Layer 2 of a small transformer language model trained on English Wikipedia (11 layers, counted from 0, width 96).
A neuron's activation on a vector x is GELU(weights . x + bias), where the dot is the dot product.

Input weights of the MLP neurons that the questions are about. A number n stands for (n - 500) times 0.0021.
n4 (bias -0.091): 443 268 639 487 315 549 526 433 111 320 486 721 455 691 767 428 457 464 694 437 928 433 736 523 500 299 428 521 382 486 299 528 548 353 329 689 509 256 383 465 675 397 312 541 358 666 289 416 434 617 468 407 793 419 752 500 675 671 769 548 438 515 628 584 566 763 404 441 553 588 485 339 348 589 425 392 562 408 486 513 379 619 902 740 267 647 390 684 611 322 643 264 614 407 228 518
n21 (bias -0.099): 399 548 753 529 472 728 441 821 381 500 551 242 340 275 576 315 619 675 217 460 438 455 517 438 563 539 540 474 504 395 514 665 478 447 695 602 661 500 496 345 402 534 285 457 279 746 542 256 571 420 426 567 410 691 481 585 473 354 529 306 580 222 445 440 428 500 462 488 295 512 577 573 484 496 256 352 649 521 560 532 540 403 525 496 579 634 673 605 456 683 585 406 803 186 545 547
n26 (bias -0.107): 589 639 487 674 441 556 506 516 231 472 423 726 381 588 447 532 709 634 580 395 477 662 277 367 445 622 352 520 535 522 341 340 325 420 605 334 470 675 691 547 574 488 503 558 500 438 428 516 582 406 488 519 479 414 509 503 466 471 458 503 562 507 537 409 503 599 484 292 494 617 641 428 248 545 500 528 623 474 591 522 528 386 507 545 422 319 509 577 581 419 544 548 555 722 411 611
n40 (bias -0.149): 419 595 538 615 555 767 721 968 327 426 704 618 518 636 203 897 683 482 139 316 427 328 362 281 422 427 440 208 496 424 438 571 421 438 652 540 482 486 702 469 380 540 661 371 623 568 550 633 509 415 261 533 390 529 562 550 624 509 270 386 692 668 638 669 575 528 692 353 317 403 591 491 514 491 756 599 457 500 491 437 800 391 299 523 281 262 611 367 254 563 505 216 792 429 642 597
n42 (bias -0.214): 514 418 357 479 749 393 383 725 805 527 713 352 277 545 666 240 509 590 260 510 603 298 349 474 403 816 475 405 403 610 413 491 513 645 719 720 587 374 550 470 536 431 478 588 265 712 716 505 610 653 354 522 562 623 406 553 425 323 806 550 465 137 658 595 495 305 462 434 347 233 495 310 416 693 496 703 532 449 653 420 475 696 656 417 472 198 664 344 455 339 482 357 570 154 496 562
n59 (bias -0.170): 418 492 422 529 635 653 515 733 372 251 532 791 393 595 627 533 364 715 670 761 391 340 517 379 295 367 621 452 793 480 518 261 530 473 439 735 403 339 552 557 385 627 240 445 836 536 353 420 591 468 488 384 465 422 477 526 689 511 357 504 429 504 359 411 480 310 366 641 541 635 448 427 397 466 334 443 752 645 733 407 721 435 357 446 637 569 634 573 452 671 716 488 504 340 507 453
n70 (bias -0.143): 601 517 302 316 479 594 297 570 487 398 390 500 291 535 582 358 274 262 445 466 670 412 391 270 382 278 351 516 488 552 572 608 652 619 430 367 682 108 591 378 330 389 551 585 599 418 434 418 536 659 373 376 643 522 630 500 373 370 459 540 204 505 799 539 461 649 566 647 664 521 680 591 411 844 358 447 679 504 702 412 432 605 752 380 482 378 601 469 368 857 605 305 760 590 511 458
n87 (bias -0.148): 542 712 506 489 328 635 339 500 667 369 421 545 489 530 581 567 479 638 640 427 540 340 478 377 416 595 511 654 608 383 642 652 640 632 626 578 454 666 385 483 544 379 538 497 531 538 404 357 664 485 445 444 370 437 450 409 387 357 447 434 444 400 595 485 524 421 566 370 603 538 357 429 503 399 519 456 470 536 468 416 341 611 485 503 509 656 523 527 415 646 443 546 549 480 413 282
n119 (bias -0.015): 448 476 520 683 442 320 456 472 460 519 282 552 387 514 479 419 536 583 453 487 590 737 508 347 438 531 274 489 596 312 597 837 496 912 368 546 337 445 488 373 477 553 546 616 331 507 477 504 604 386 604 383 485 628 466 748 411 496 356 478 784 487 654 686 492 465 456 307 585 395 437 243 496 609 452 587 751 484 358 317 235 620 228 542 512 384 651 353 465 730 612 508 465 433 363 585
n140 (bias -0.151): 371 483 437 679 593 652 681 438 357 597 319 590 286 504 599 483 458 543 520 669 411 362 298 544 564 249 511 522 664 479 335 648 500 399 637 274 764 451 816 454 315 586 544 347 312 593 610 560 719 283 544 537 492 508 554 504 512 421 419 664 541 642 620 676 410 210 500 344 218 585 325 504 319 415 308 381 785 794 496 610 413 496 457 539 453 434 456 470 480 555 251 366 608 453 539 295
n142 (bias -0.080): 500 357 593 266 414 407 472 407 389 537 420 611 372 537 429 493 618 580 480 323 570 466 496 520 563 516 384 574 531 404 273 476 557 631 449 450 545 524 446 436 633 616 391 510 472 457 613 472 510 385 556 533 345 503 586 557 686 358 761 632 369 489 279 483 564 540 359 632 462 603 543 729 397 375 471 363 449 705 578 639 701 620 652 529 584 342 702 571 711 292 473 517 352 426 585 553
n145 (bias -0.108): 385 683 496 467 241 535 455 508 566 599 627 447 496 364 445 658 716 254 711 283 622 726 436 296 429 366 511 234 606 455 451 528 684 431 512 329 449 383 504 489 798 504 536 480 715 500 457 372 462 565 476 704 318 611 447 410 429 781 774 402 205 276 322 565 573 353 510 465 500 556 491 438 496 535 754 357 545 604 702 457 509 508 682 535 308 623 425 596 424 776 529 371 398 443 413 675
n147 (bias -0.114): 515 406 496 428 542 582 357 427 588 429 404 654 384 458 451 337 721 616 744 484 534 581 443 528 384 483 428 414 601 555 431 576 467 640 595 485 576 212 590 649 334 373 331 447 275 441 665 386 426 417 415 625 626 606 612 611 447 562 609 577 504 641 318 532 597 337 469 553 570 450 477 342 461 411 679 548 707 434 568 458 440 376 425 763 485 657 250 559 689 432 413 397 545 214 345 525
n166 (bias -0.163): 205 697 357 517 211 639 427 332 531 537 533 665 403 452 544 391 392 525 674 572 434 492 370 398 622 551 483 479 444 511 500 636 560 486 561 560 428 636 417 802 570 371 367 393 520 599 446 254 649 364 393 459 426 787 482 524 522 349 642 458 258 422 191 572 425 478 613 460 577 604 565 385 345 550 479 670 648 307 384 564 454 607 492 540 516 557 681 514 481 471 500 612 687 254 480 241
n183 (bias -0.140): 456 553 358 227 675 558 632 390 665 491 543 785 657 677 473 433 331 492 718 325 689 504 559 386 819 268 338 603 613 540 193 347 569 533 592 675 416 639 335 340 226 434 568 232 337 740 292 413 561 561 402 797 466 430 594 597 470 651 777 654 711 354 610 487 288 641 544 483 362 337 365 533 393 430 594 519 482 420 496 446 296 438 700 521 455 698 342 346 405 563 526 380 580 500 455 453
n188 (bias -0.148): 512 543 488 412 524 506 489 546 391 416 602 473 445 464 609 447 419 243 458 524 651 549 459 394 390 438 685 517 664 485 436 457 655 523 565 407 482 570 433 480 614 509 423 473 592 486 491 628 474 461 690 644 592 361 308 716 402 547 497 455 295 573 547 515 682 395 518 503 338 335 448 665 524 370 483 457 589 516 464 687 490 638 614 453 713 663 542 453 572 602 457 422 532 448 319 461
n192 (bias -0.180): 307 299 505 813 333 813 288 267 480 471 259 402 386 550 558 639 254 567 490 584 769 266 825 437 241 549 509 482 816 288 496 580 741 169 758 463 634 460 435 326 687 405 339 652 651 414 356 647 312 585 745 193 451 353 665 606 544 660 380 663 229 543 407 495 620 471 658 622 767 559 569 576 564 538 491 412 762 469 181 692 355 283 458 447 242 399 603 473 673 712 490 648 330 467 478 333
n194 (bias -0.121): 574 586 725 422 592 566 688 446 513 532 376 402 624 673 483 655 517 446 708 245 458 707 312 614 743 211 268 377 447 599 333 500 704 519 389 552 613 520 431 665 508 589 552 564 46 467 699 633 450 533 492 649 401 644 535 725 691 467 390 659 496 416 512 504 346 356 566 425 350 255 578 512 364 577 508 417 467 408 719 438 199 467 407 492 601 459 352 563 572 559 533 550 769 342 461 376
n197 (bias -0.145): 343 433 500 463 583 378 544 646 428 421 478 504 266 460 724 523 387 451 775 500 416 586 577 539 500 471 410 493 517 634 417 282 568 570 444 815 443 383 250 680 345 546 727 489 370 513 370 577 462 548 450 740 453 519 576 383 680 292 726 476 504 376 195 471 331 355 534 450 651 743 508 570 284 483 538 416 608 440 599 605 377 429 577 578 409 597 493 326 569 549 440 583 618 399 532 460
n198 (bias -0.099): 481 560 462 684 346 587 513 617 391 604 364 450 224 533 515 400 212 553 541 675 696 477 365 348 383 769 513 361 440 299 665 560 466 343 542 241 504 251 440 635 645 482 680 712 659 358 685 767 357 311 441 427 657 248 835 387 491 492 322 290 403 465 545 684 730 464 791 707 642 554 643 478 749 487 435 114 393 495 688 566 546 416 486 660 229 285 486 672 536 500 425 476 442 478 353 550
n221 (bias -0.122): 685 592 644 372 403 437 519 679 655 331 289 692 440 780 485 449 273 463 638 535 485 343 518 463 555 473 532 513 281 653 515 412 555 737 585 466 588 475 468 483 562 483 524 438 416 554 507 600 470 349 421 503 596 699 546 414 665 401 441 464 399 721 575 626 314 344 569 548 424 576 462 621 431 480 467 450 553 626 605 346 358 489 518 497 685 375 328 439 344 732 290 442 254 433 464 414
n222 (bias -0.092): 540 331 419 249 481 687 479 420 561 384 542 500 363 527 566 341 696 447 403 533 592 259 514 516 632 529 512 425 448 417 684 599 430 544 560 298 560 398 493 308 416 544 590 442 785 518 424 486 583 717 371 598 407 497 612 524 368 485 617 635 594 450 391 474 510 451 528 577 429 345 409 469 448 587 599 445 490 544 680 421 515 596 531 468 429 517 490 602 448 864 297 500 494 425 355 426
n223 (bias -0.135): 447 756 563 319 478 546 557 434 346 734 452 464 546 556 552 530 570 633 789 569 385 649 558 544 497 579 595 610 552 579 546 549 367 379 612 548 625 497 513 454 439 320 340 548 561 541 247 579 454 634 449 452 296 338 685 479 529 443 537 615 543 465 455 568 344 587 486 513 547 497 385 422 407 429 528 483 477 182 458 369 380 566 466 516 453 421 733 402 400 587 546 530 459 531 365 583
n255 (bias -0.198): 729 270 672 497 736 466 497 536 467 532 507 563 374 448 621 434 262 490 584 768 526 387 429 510 490 517 526 291 473 547 369 277 776 636 417 606 359 668 568 588 525 769 570 605 519 494 462 681 285 396 539 681 636 634 578 508 496 510 466 533 433 562 535 636 350 328 546 486 445 405 596 698 367 276 477 491 359 331 454 567 536 493 522 490 622 572 504 321 454 472 652 471 417 419 355 539
n268 (bias -0.124): 419 540 518 488 630 441 435 504 405 201 621 736 425 568 723 659 378 408 457 603 605 253 565 444 655 449 368 403 348 339 558 385 488 563 321 682 492 390 465 604 929 538 401 660 454 648 483 537 657 535 293 352 625 429 566 481 137 568 656 623 364 553 702 324 509 331 669 302 541 604 679 142 349 379 306 508 433 287 658 457 613 670 528 559 368 429 617 324 487 530 540 640 718 145 462 362
n270 (bias -0.107): 285 537 371 338 602 701 181 398 569 537 734 541 571 611 582 565 603 181 387 458 504 379 551 356 536 410 503 588 372 594 438 608 770 482 598 492 418 671 448 328 434 564 493 500 686 426 489 692 517 686 504 471 406 360 349 338 329 568 516 462 471 500 569 493 548 500 662 620 542 350 544 642 485 320 685 329 515 511 400 271 492 315 585 550 638 466 511 578 482 575 526 366 717 578 609 467
n288 (bias -0.095): 337 330 594 463 524 870 570 357 434 543 741 223 435 303 123 380 900 550 445 536 508 349 559 706 571 527 256 551 545 647 556 625 522 397 484 560 593 612 347 436 318 557 563 539 471 747 539 458 677 600 433 436 571 728 428 419 606 592 664 590 464 539 429 452 448 397 610 614 389 429 491 481 267 340 549 589 431 376 512 593 738 703 618 345 297 496 535 478 595 419 549 343 555 610 434 397
n315 (bias -0.128): 549 118 509 448 371 463 838 531 303 423 552 419 533 678 459 697 652 371 676 310 708 518 756 534 423 407 630 360 390 716 458 645 751 426 580 172 362 631 238 410 466 342 500 667 650 595 458 339 291 744 765 357 419 394 632 468 342 568 636 512 539 467 606 557 548 624 400 585 370 440 397 671 487 579 520 358 597 294 526 663 583 637 659 664 266 730 342 575 604 510 509 339 288 525 598 560
n322 (bias -0.208): 193 754 659 458 666 261 574 205 828 698 558 505 420 637 513 496 435 516 471 632 339 500 549 414 381 525 515 427 414 223 349 487 637 656 594 366 553 458 504 389 529 524 615 615 259 588 504 482 840 563 422 421 406 432 353 424 430 569 579 398 440 358 356 584 483 343 622 287 543 537 730 649 776 664 614 715 424 336 609 481 580 564 562 613 539 466 451 332 425 453 483 578 488 416 362 942
n339 (bias -0.112): 392 574 410 345 677 552 755 767 708 509 105 576 544 575 757 585 590 355 400 675 462 538 311 469 586 576 450 483 294 393 524 403 153 684 364 358 491 505 320 270 409 500 464 477 322 362 544 456 634 440 197 674 738 659 530 382 378 572 433 749 673 225 460 514 725 904 563 347 334 91 643 584 554 448 751 488 388 462 675 397 645 565 567 456 624 365 636 357 564 448 509 585 634 417 484 527
n351 (bias -0.113): 463 587 330 369 660 627 503 629 344 667 311 611 503 618 763 444 363 442 589 367 751 529 489 430 390 560 539 596 369 570 487 344 705 462 266 757 232 554 442 469 386 376 436 440 602 421 445 553 548 435 606 346 384 236 575 512 688 606 345 682 160 520 553 514 626 536 509 447 556 482 566 307 443 462 636 506 518 530 334 526 257 463 602 329 575 452 504 431 507 480 346 533 570 541 434 507
n376 (bias -0.152): 399 492 551 368 817 551 574 543 355 579 462 647 289 517 516 784 594 434 670 564 512 375 452 277 376 519 528 560 532 364 527 373 546 333 550 476 574 423 523 226 474 496 144 568 356 510 375 460 540 485 440 629 268 624 767 415 530 538 400 664 318 616 522 511 760 383 448 478 319 443 250 602 124 533 317 645 543 496 550 565 487 543 540 541 559 721 474 545 455 479 543 441 519 398 589 534

Each question shows a token from some text and the vector x that enters the MLP there. A number n stands for (n - 500) times 0.0091.

" former": 580 430 454 520 502 333 504 468 371 455 511 562 766 171 358 520 470 479 454 603 434 407 507 487 532 687 680 604 423 374 524 508 513 499 544 497 399 540 616 500 494 367 520 553 490 461 557 515 378 682 369 652 572 521 464 519 581 635 404 595 460 401 489 616 526 568 380 493 477 557 626 406 414 507 535 498 504 570 528 543 397 515 524 470 501 415 407 602 481 599 515 540 446 642 507 495
Which two neurons fire most, strongest first? n26, n145

"way": 488 530 491 524 526 427 507 466 400 440 578 551 774 257 377 539 534 573 398 579 508 465 407 585 541 659 593 681 512 398 491 470 541 457 544 474 416 457 508 555 520 364 546 463 415 293 557 603 458 607 400 563 611 487 458 491 557 534 431 578 454 353 462 589 543 534 240 501 486 543 559 476 496 403 553 738 520 607 372 559 335 559 543 577 458 595 441 450 472 576 430 581 491 590 620 439
Which neuron lights up most? n351

" di": 497 446 485 485 595 401 570 419 479 441 578 599 682 255 390 603 358 502 429 558 397 371 447 675 484 632 576 598 409 273 530 547 432 403 471 477 381 566 551 458 516 455 593 540 484 486 561 500 463 767 434 467 463 443 571 633 510 605 342 436 477 427 452 515 556 498 440 630 460 584 594 436 554 518 413 714 522 471 495 558 392 637 619 509 531 502 399 482 475 526 454 562 473 582 655 484
Which neuron lights up most? n322

" exp": 454 438 466 428 555 347 462 508 447 433 573 540 742 472 402 619 477 556 550 637 509 432 444 620 489 568 746 641 480 317 483 526 439 393 520 550 424 535 552 580 435 389 603 345 579 494 538 500 483 693 403 549 622 477 385 575 481 487 384 496 454 394 413 498 475 518 220 506 485 625 637 485 499 478 461 639 554 634 550 651 459 415 502 475 464 591 421 404 480 525 481 553 480 468 732 379
The most active neuron and its activation: n59, at about 2.8

"ere": 533 507 495 599 530 351 564 440 392 369 504 577 774 335 391 504 500 467 392 499 393 474 395 688 662 528 649 647 514 396 470 583 431 440 545 519 403 522 568 499 489 408 511 540 492 389 515 491 395 753 359 416 525 489 484 484 679 628 421 525 438 369 509 529 549 560 407 688 440 669 533 507 427 473 533 598 500 552 463 495 332 552 544 491 539 492 537 518 452 580 508 522 511 563 498 519
Which neuron lights up most? n223

" as": 586 494 406 561 528 349 485 566 415 474 503 561 649 125 366 502 396 414 415 620 418 457 526 511 539 624 565 606 459 371 418 532 525 497 468 524 461 519 591 530 500 263 605 519 506 482 542 456 586 811 427 527 514 487 502 539 569 529 325 477 441 387 475 609 573 559 526 600 482 572 611 475 451 445 504 566 506 598 520 528 369 541 517 529 475 450 440 560 411 587 517 562 433 624 578 479
Which neuron lights up most? n70

" be": 554 503 439 451 598 223 509 524 424 431 545 574 610 273 400 485 400 451 409 592 405 399 536 647 546 703 583 666 468 341 304 552 507 475 555 492 389 508 555 611 502 326 610 581 492 487 571 523 505 782 456 567 559 506 438 525 540 546 422 466 493 336 547 566 479 512 469 584 458 570 600 446 416 472 564 661 492 460 513 550 425 564 543 466 425 508 487 519 415 536 501 542 511 564 568 459
Which neuron lights up most? n42

" may": 508 424 414 482 622 336 556 404 417 385 566 582 820 288 437 511 416 481 417 599 420 419 543 606 626 533 619 676 458 347 536 615 515 416 611 490 376 496 468 572 533 428 526 482 545 468 496 545 427 622 452 540 586 460 541 577 640 504 373 446 420 325 526 536 568 541 555 559 529 561 606 514 447 440 568 643 415 568 498 574 388 539 524 413 420 542 405 487 421 531 494 502 545 490 670 427
Which two neurons fire most, strongest first? n183, n192

"be": 480 538 515 531 522 363 533 398 467 434 625 512 812 312 364 472 436 456 440 546 388 445 461 678 578 552 613 617 544 506 437 564 505 444 471 530 428 504 581 588 507 351 562 497 406 330 454 540 385 772 467 555 554 546 533 514 571 430 379 526 504 294 591 517 519 539 492 565 464 638 568 467 448 532 450 649 460 546 493 489 371 524 486 574 491 602 463 526 420 600 438 602 569 514 520 438
Which neuron lights up most? n194

" inform": 560 455 410 361 554 372 386 351 487 436 549 499 567 359 373 535 448 488 487 590 496 467 465 524 555 510 725 650 404 359 488 509 482 519 546 527 459 577 551 488 535 444 578 467 614 455 579 594 407 669 369 494 545 469 484 538 533 514 414 521 475 374 477 583 595 545 410 512 452 671 592 458 475 458 495 710 508 607 524 623 379 496 448 517 457 535 369 686 415 575 396 591 532 540 609 394
The most active neuron and its activation: n222, at about 1.9

" Ald": 494 518 446 446 485 208 492 558 418 374 535 572 680 436 389 547 434 535 465 522 424 348 566 593 495 517 778 719 442 401 475 555 509 557 467 568 461 694 522 608 540 380 531 491 450 319 488 549 508 607 402 575 557 499 489 568 481 627 383 514 464 398 506 515 440 417 321 590 443 704 607 474 543 478 506 615 514 576 504 505 459 475 523 527 500 490 458 523 437 549 458 574 473 508 554 449
The most active neuron and its activation: n221, at about 1.7

"are": 488 553 458 474 495 389 483 370 365 420 502 512 674 298 357 482 438 604 378 486 419 516 344 590 625 582 693 664 540 423 472 526 507 542 462 535 439 472 564 536 540 340 574 577 480 372 528 507 405 658 357 555 507 472 503 546 627 552 328 569 522 401 511 574 544 588 374 524 434 582 529 488 402 464 518 687 531 592 426 507 377 587 541 550 496 610 561 573 446 600 438 586 490 597 555 503
Which three neurons fire most, strongest first? n223, n119, n351

" n": 599 487 545 477 552 365 608 462 481 454 566 554 595 334 381 495 446 542 531 566 273 393 429 625 402 683 652 564 438 408 449 550 480 375 455 522 414 490 520 535 463 317 585 355 453 488 504 523 388 676 462 570 512 481 448 622 539 487 397 406 430 401 481 546 548 505 270 503 501 676 580 516 513 517 541 661 434 564 419 577 371 598 620 527 449 549 476 622 541 574 451 574 463 545 724 556
Which three neurons fire most, strongest first? n322, n197, n315

" Pi": 506 439 448 566 577 422 533 428 470 434 435 460 756 390 382 559 376 520 577 567 453 418 436 646 535 465 697 647 407 366 490 553 485 309 435 499 426 659 530 545 510 317 618 395 445 382 569 502 416 712 403 539 487 506 481 534 525 538 435 494 419 357 448 532 578 423 339 548 481 694 507 485 609 537 504 615 542 500 477 523 459 527 597 561 495 558 389 561 432 581 477 576 583 540 701 487
Which two neurons fire most, strongest first? n315, n166

"ld": 518 517 529 527 502 328 512 495 416 357 462 547 818 269 358 482 443 533 411 548 379 431 500 526 559 533 699 710 439 448 408 548 488 478 544 534 407 525 586 554 506 408 535 441 514 289 516 497 357 676 438 593 545 512 545 591 607 559 434 598 458 399 431 479 491 540 283 554 464 695 584 484 539 444 480 639 526 627 494 555 433 527 524 458 517 439 458 539 512 564 389 591 567 553 514 475
Which neuron lights up most? n142

" clubs": 535 411 427 528 506 284 507 472 400 463 511 596 811 304 418 538 552 423 428 617 465 388 555 594 545 677 563 607 509 448 474 578 596 417 454 443 457 535 507 576 486 415 510 531 470 395 510 498 363 656 266 531 604 545 547 518 584 569 438 596 462 419 545 626 541 573 369 429 455 565 597 419 501 415 660 690 456 648 481 574 373 491 510 453 443 576 501 475 468 595 427 525 447 457 587 410
Which neuron lights up most? n339

" p": 553 503 508 481 575 303 534 546 413 439 579 557 628 387 386 474 487 414 486 539 313 397 394 578 500 631 655 645 467 379 505 560 414 417 402 552 441 550 557 514 367 331 574 407 444 503 511 449 461 688 480 506 477 542 502 595 414 528 387 488 426 429 560 556 569 504 395 571 480 641 603 555 452 510 491 712 487 543 423 613 360 491 585 501 471 651 551 639 517 586 469 526 422 556 763 498
Which neuron lights up most? n376

" to": 465 503 390 593 584 386 485 491 404 445 592 533 811 213 398 592 383 472 402 619 443 470 518 556 558 523 667 650 408 405 445 629 434 473 581 516 365 460 606 583 471 359 552 488 496 441 520 488 463 641 433 537 577 467 586 555 574 565 355 437 386 364 505 578 525 513 527 513 419 546 597 492 475 440 577 615 436 648 429 617 414 493 454 491 437 499 426 577 411 537 491 549 549 519 655 492
Which neuron lights up most? n40

" s": 562 433 391 484 548 320 526 511 477 441 519 574 629 403 382 458 391 404 505 529 280 378 482 637 436 613 602 625 474 378 383 646 456 400 434 491 496 555 498 468 419 347 562 412 511 449 580 477 423 760 473 448 531 544 565 585 529 634 450 530 449 381 480 539 581 499 332 575 487 646 596 501 489 563 590 576 524 482 526 603 392 564 542 515 457 563 528 623 506 573 449 573 391 636 671 414
Which neuron lights up most? n315

" Saturday": 565 468 523 531 555 348 499 433 357 400 535 594 775 328 408 468 432 502 452 630 420 419 449 512 707 523 770 698 512 405 432 557 534 498 491 480 513 478 537 550 468 420 633 396 470 371 544 674 435 436 349 540 548 474 451 450 579 463 430 575 413 416 488 543 506 568 330 473 466 672 511 514 518 423 494 609 466 545 483 557 353 510 454 452 565 502 521 495 512 604 502 578 590 563 643 427
The most active neuron and its activation: n140, at about 1.8

" →": 592 498 455 519 558 339 456 433 350 421 492 561 940 263 388 525 449 569 362 607 391 430 494 571 583 616 662 604 461 343 539 561 478 508 491 585 377 511 520 469 527 397 660 575 493 374 537 490 484 602 340 499 565 511 497 519 550 480 316 539 508 446 589 518 604 502 367 471 532 594 557 417 506 504 455 607 473 627 501 480 374 581 556 482 512 485 531 513 459 625 444 555 498 505 519 474
Which three neurons fire most, strongest first? n119, n87, n268

"ame": 526 542 483 515 466 333 503 417 342 420 518 574 617 232 382 471 481 514 438 543 408 549 459 705 564 558 518 671 581 419 371 611 426 497 449 558 384 530 553 546 527 429 529 608 503 324 478 534 494 744 359 432 562 589 484 537 612 518 330 563 522 367 477 573 532 508 341 660 412 565 531 437 525 492 486 711 542 570 469 562 405 514 577 534 495 540 404 573 435 578 433 561 509 545 528 510
The most active neuron and its activation: n119, at about 1.1

" Lind": 494 526 493 514 491 281 582 473 493 353 469 547 622 448 362 469 388 401 444 536 475 348 521 580 567 529 681 763 416 426 458 528 483 534 472 588 534 677 527 511 534 368 485 478 485 415 518 557 330 729 423 645 544 575 518 443 590 527 450 461 439 416 465 567 419 512 279 486 449 699 584 421 532 531 583 635 516 569 503 560 464 535 506 442 493 496 474 534 417 553 438 545 505 454 645 491
Which two neurons fire most, strongest first? n221, n197

" each": 523 503 461 465 496 421 562 510 427 447 433 500 637 175 400 437 432 465 447 548 393 422 423 533 531 542 684 669 472 384 415 563 564 428 512 492 493 526 449 607 443 329 594 519 487 510 580 506 502 699 346 528 568 498 421 557 571 575 364 423 418 404 558 592 505 475 381 443 522 580 608 546 448 446 573 452 441 602 576 618 359 463 638 477 454 632 499 551 470 626 465 580 562 654 625 494
Which neuron lights up most? n70

"Br": 478 529 575 507 510 359 506 484 494 376 481 503 681 473 377 499 471 507 516 523 408 342 429 450 549 530 632 690 441 530 370 530 528 507 424 475 482 571 539 571 516 405 479 425 349 299 522 539 375 692 444 661 557 569 550 567 575 504 405 514 389 376 541 535 567 496 294 587 418 700 534 540 528 509 623 634 436 564 432 599 461 449 542 513 480 611 354 596 429 598 415 564 478 513 696 512
The most active neuron and its activation: n221, at about 2

" Final": 601 436 552 558 554 344 466 446 311 441 364 525 798 354 441 594 475 536 433 614 447 432 447 493 632 537 725 597 325 438 427 532 447 360 459 429 487 531 613 592 526 417 578 428 494 317 632 522 546 582 411 554 540 497 513 549 566 479 356 490 455 413 429 495 561 567 277 532 528 705 566 464 495 383 516 716 421 566 579 600 439 496 510 379 511 585 503 587 480 575 512 565 578 465 458 485
Which three neurons fire most, strongest first? n26, n339, n351

" having": 522 459 358 458 554 343 454 536 399 434 585 607 668 275 371 504 425 430 356 512 460 385 476 598 587 582 686 641 483 349 484 624 539 488 557 495 414 508 587 528 502 384 533 566 500 483 555 539 456 754 469 452 526 436 447 522 553 582 402 456 486 338 630 534 579 573 601 519 461 570 585 526 393 430 536 609 426 530 527 544 366 499 487 546 539 610 488 643 414 583 482 569 475 513 566 430
The most active neuron and its activation: n270, at about 2.6

"ga": 520 509 438 521 566 386 497 433 422 426 447 565 828 296 379 518 412 479 444 546 459 482 406 700 672 460 544 585 525 392 436 608 537 432 459 499 491 509 517 597 476 320 584 460 434 280 508 457 367 805 366 469 544 526 537 414 663 462 368 521 479 405 512 541 634 493 344 517 442 626 558 510 473 504 533 673 491 621 428 546 419 535 531 567 538 577 559 582 495 588 452 604 464 482 548 475
Which neuron lights up most? n194

" July": 586 478 507 562 538 417 610 477 427 456 602 550 754 285 394 556 431 549 442 619 435 418 468 513 625 602 621 575 478 437 415 438 519 524 503 432 439 513 541 573 504 352 570 383 455 415 534 610 462 622 346 569 588 494 448 533 566 527 490 583 412 399 480 496 615 503 324 503 446 624 532 405 591 506 434 744 412 526 364 499 304 542 565 555 477 472 408 484 467 595 445 595 611 574 652 414
Which neuron lights up most? n183

"or": 541 540 476 575 509 394 449 456 437 449 566 516 711 249 366 548 521 448 399 626 412 441 458 589 531 637 504 644 536 436 495 551 525 490 499 565 441 530 549 564 465 355 519 566 406 281 556 495 407 750 371 572 586 505 552 532 566 583 389 466 467 398 417 571 510 483 303 575 460 645 597 439 472 423 521 767 518 620 452 530 328 477 504 532 476 561 475 564 483 581 513 532 418 533 542 529
Which neuron lights up most? n147

" b": 473 455 503 430 511 329 484 472 448 471 600 650 620 384 385 421 440 464 473 547 332 301 465 601 409 694 595 653 504 395 484 603 473 436 459 504 405 604 550 510 434 415 576 521 466 517 589 489 381 793 496 533 439 487 501 546 457 561 421 474 440 428 598 572 541 512 419 492 494 575 616 495 492 501 465 768 502 494 421 559 386 593 577 553 461 501 499 614 487 574 367 543 421 575 716 498
Which neuron lights up most? n315

"vo": 480 565 510 609 585 351 505 404 448 431 518 484 737 254 361 618 480 581 492 602 488 458 435 688 593 618 518 637 409 472 437 543 515 426 490 498 390 553 530 596 480 356 538 446 402 329 510 559 334 751 435 630 495 529 518 553 564 448 381 410 539 374 484 473 617 514 346 553 481 654 559 432 462 505 509 680 492 557 408 582 426 498 529 565 457 578 481 506 437 574 402 535 522 464 595 467
Which neuron lights up most? n197

" a": 520 499 495 493 570 264 434 498 354 511 551 598 664 191 395 480 389 522 464 589 374 396 444 633 415 548 585 615 398 355 459 560 544 538 536 489 447 528 625 576 475 365 610 542 426 483 580 478 439 678 427 606 545 454 426 560 581 613 374 468 373 412 511 559 580 538 444 503 417 539 594 506 460 531 553 488 435 522 447 621 441 469 575 495 471 494 519 611 477 623 404 529 461 593 687 557
Which neuron lights up most? n322

" and": 506 489 456 545 605 417 431 532 434 433 557 565 754 166 382 500 459 439 384 598 464 465 550 559 547 525 604 678 424 361 460 605 487 460 560 500 394 499 570 547 476 272 570 548 441 495 579 451 419 608 447 570 602 474 511 545 539 591 378 537 458 366 475 584 531 450 444 602 398 662 578 544 539 448 442 605 462 622 484 607 396 445 464 508 404 487 471 620 439 571 485 553 481 572 598 489
Which neuron lights up most? n21

" Sunday": 569 471 555 503 576 351 466 406 352 401 549 596 775 279 415 482 442 517 417 631 439 405 451 556 729 544 762 698 472 421 455 569 526 531 513 472 503 478 546 532 471 436 617 412 472 330 553 660 421 420 337 518 563 484 469 462 579 492 397 570 442 428 462 570 515 565 317 501 480 648 510 501 530 433 498 607 525 524 529 564 380 518 462 407 536 467 506 470 498 574 483 579 588 550 630 410
The most active neuron and its activation: n140, at about 1.5

"mer": 591 476 428 494 499 508 478 463 457 412 523 514 650 239 335 520 533 516 448 526 407 444 444 643 551 630 591 579 439 465 462 461 432 487 527 530 407 520 492 526 560 324 508 485 462 281 584 528 393 675 422 583 559 522 465 449 602 473 359 600 490 405 376 558 617 502 228 545 517 639 644 517 562 518 511 696 550 592 541 568 338 547 560 551 524 551 469 594 467 566 466 553 461 606 538 487
Which neuron lights up most? n147

" other": 605 458 481 460 527 324 459 509 346 430 488 535 760 244 415 494 456 510 440 628 404 437 500 549 521 668 629 660 461 378 442 560 504 497 545 506 474 533 658 556 541 450 590 519 506 491 529 516 450 580 367 630 588 464 434 541 581 520 307 561 379 408 453 647 464 524 469 374 513 592 618 453 406 443 497 589 485 641 535 578 357 461 525 371 470 499 645 552 443 536 543 548 520 582 475 523
The most active neuron and its activation: n255, at about 1.3

" him": 600 466 370 513 555 304 527 469 394 409 525 579 596 304 380 481 480 435 399 584 438 377 491 609 549 580 639 665 587 435 424 616 486 557 553 530 436 493 506 584 422 362 525 560 445 380 539 530 442 688 354 522 671 463 433 504 544 579 504 464 377 420 527 555 560 502 505 479 445 602 553 431 516 484 616 723 446 545 454 605 374 526 496 493 406 543 512 628 456 576 516 561 479 496 671 517
Which neuron lights up most? n42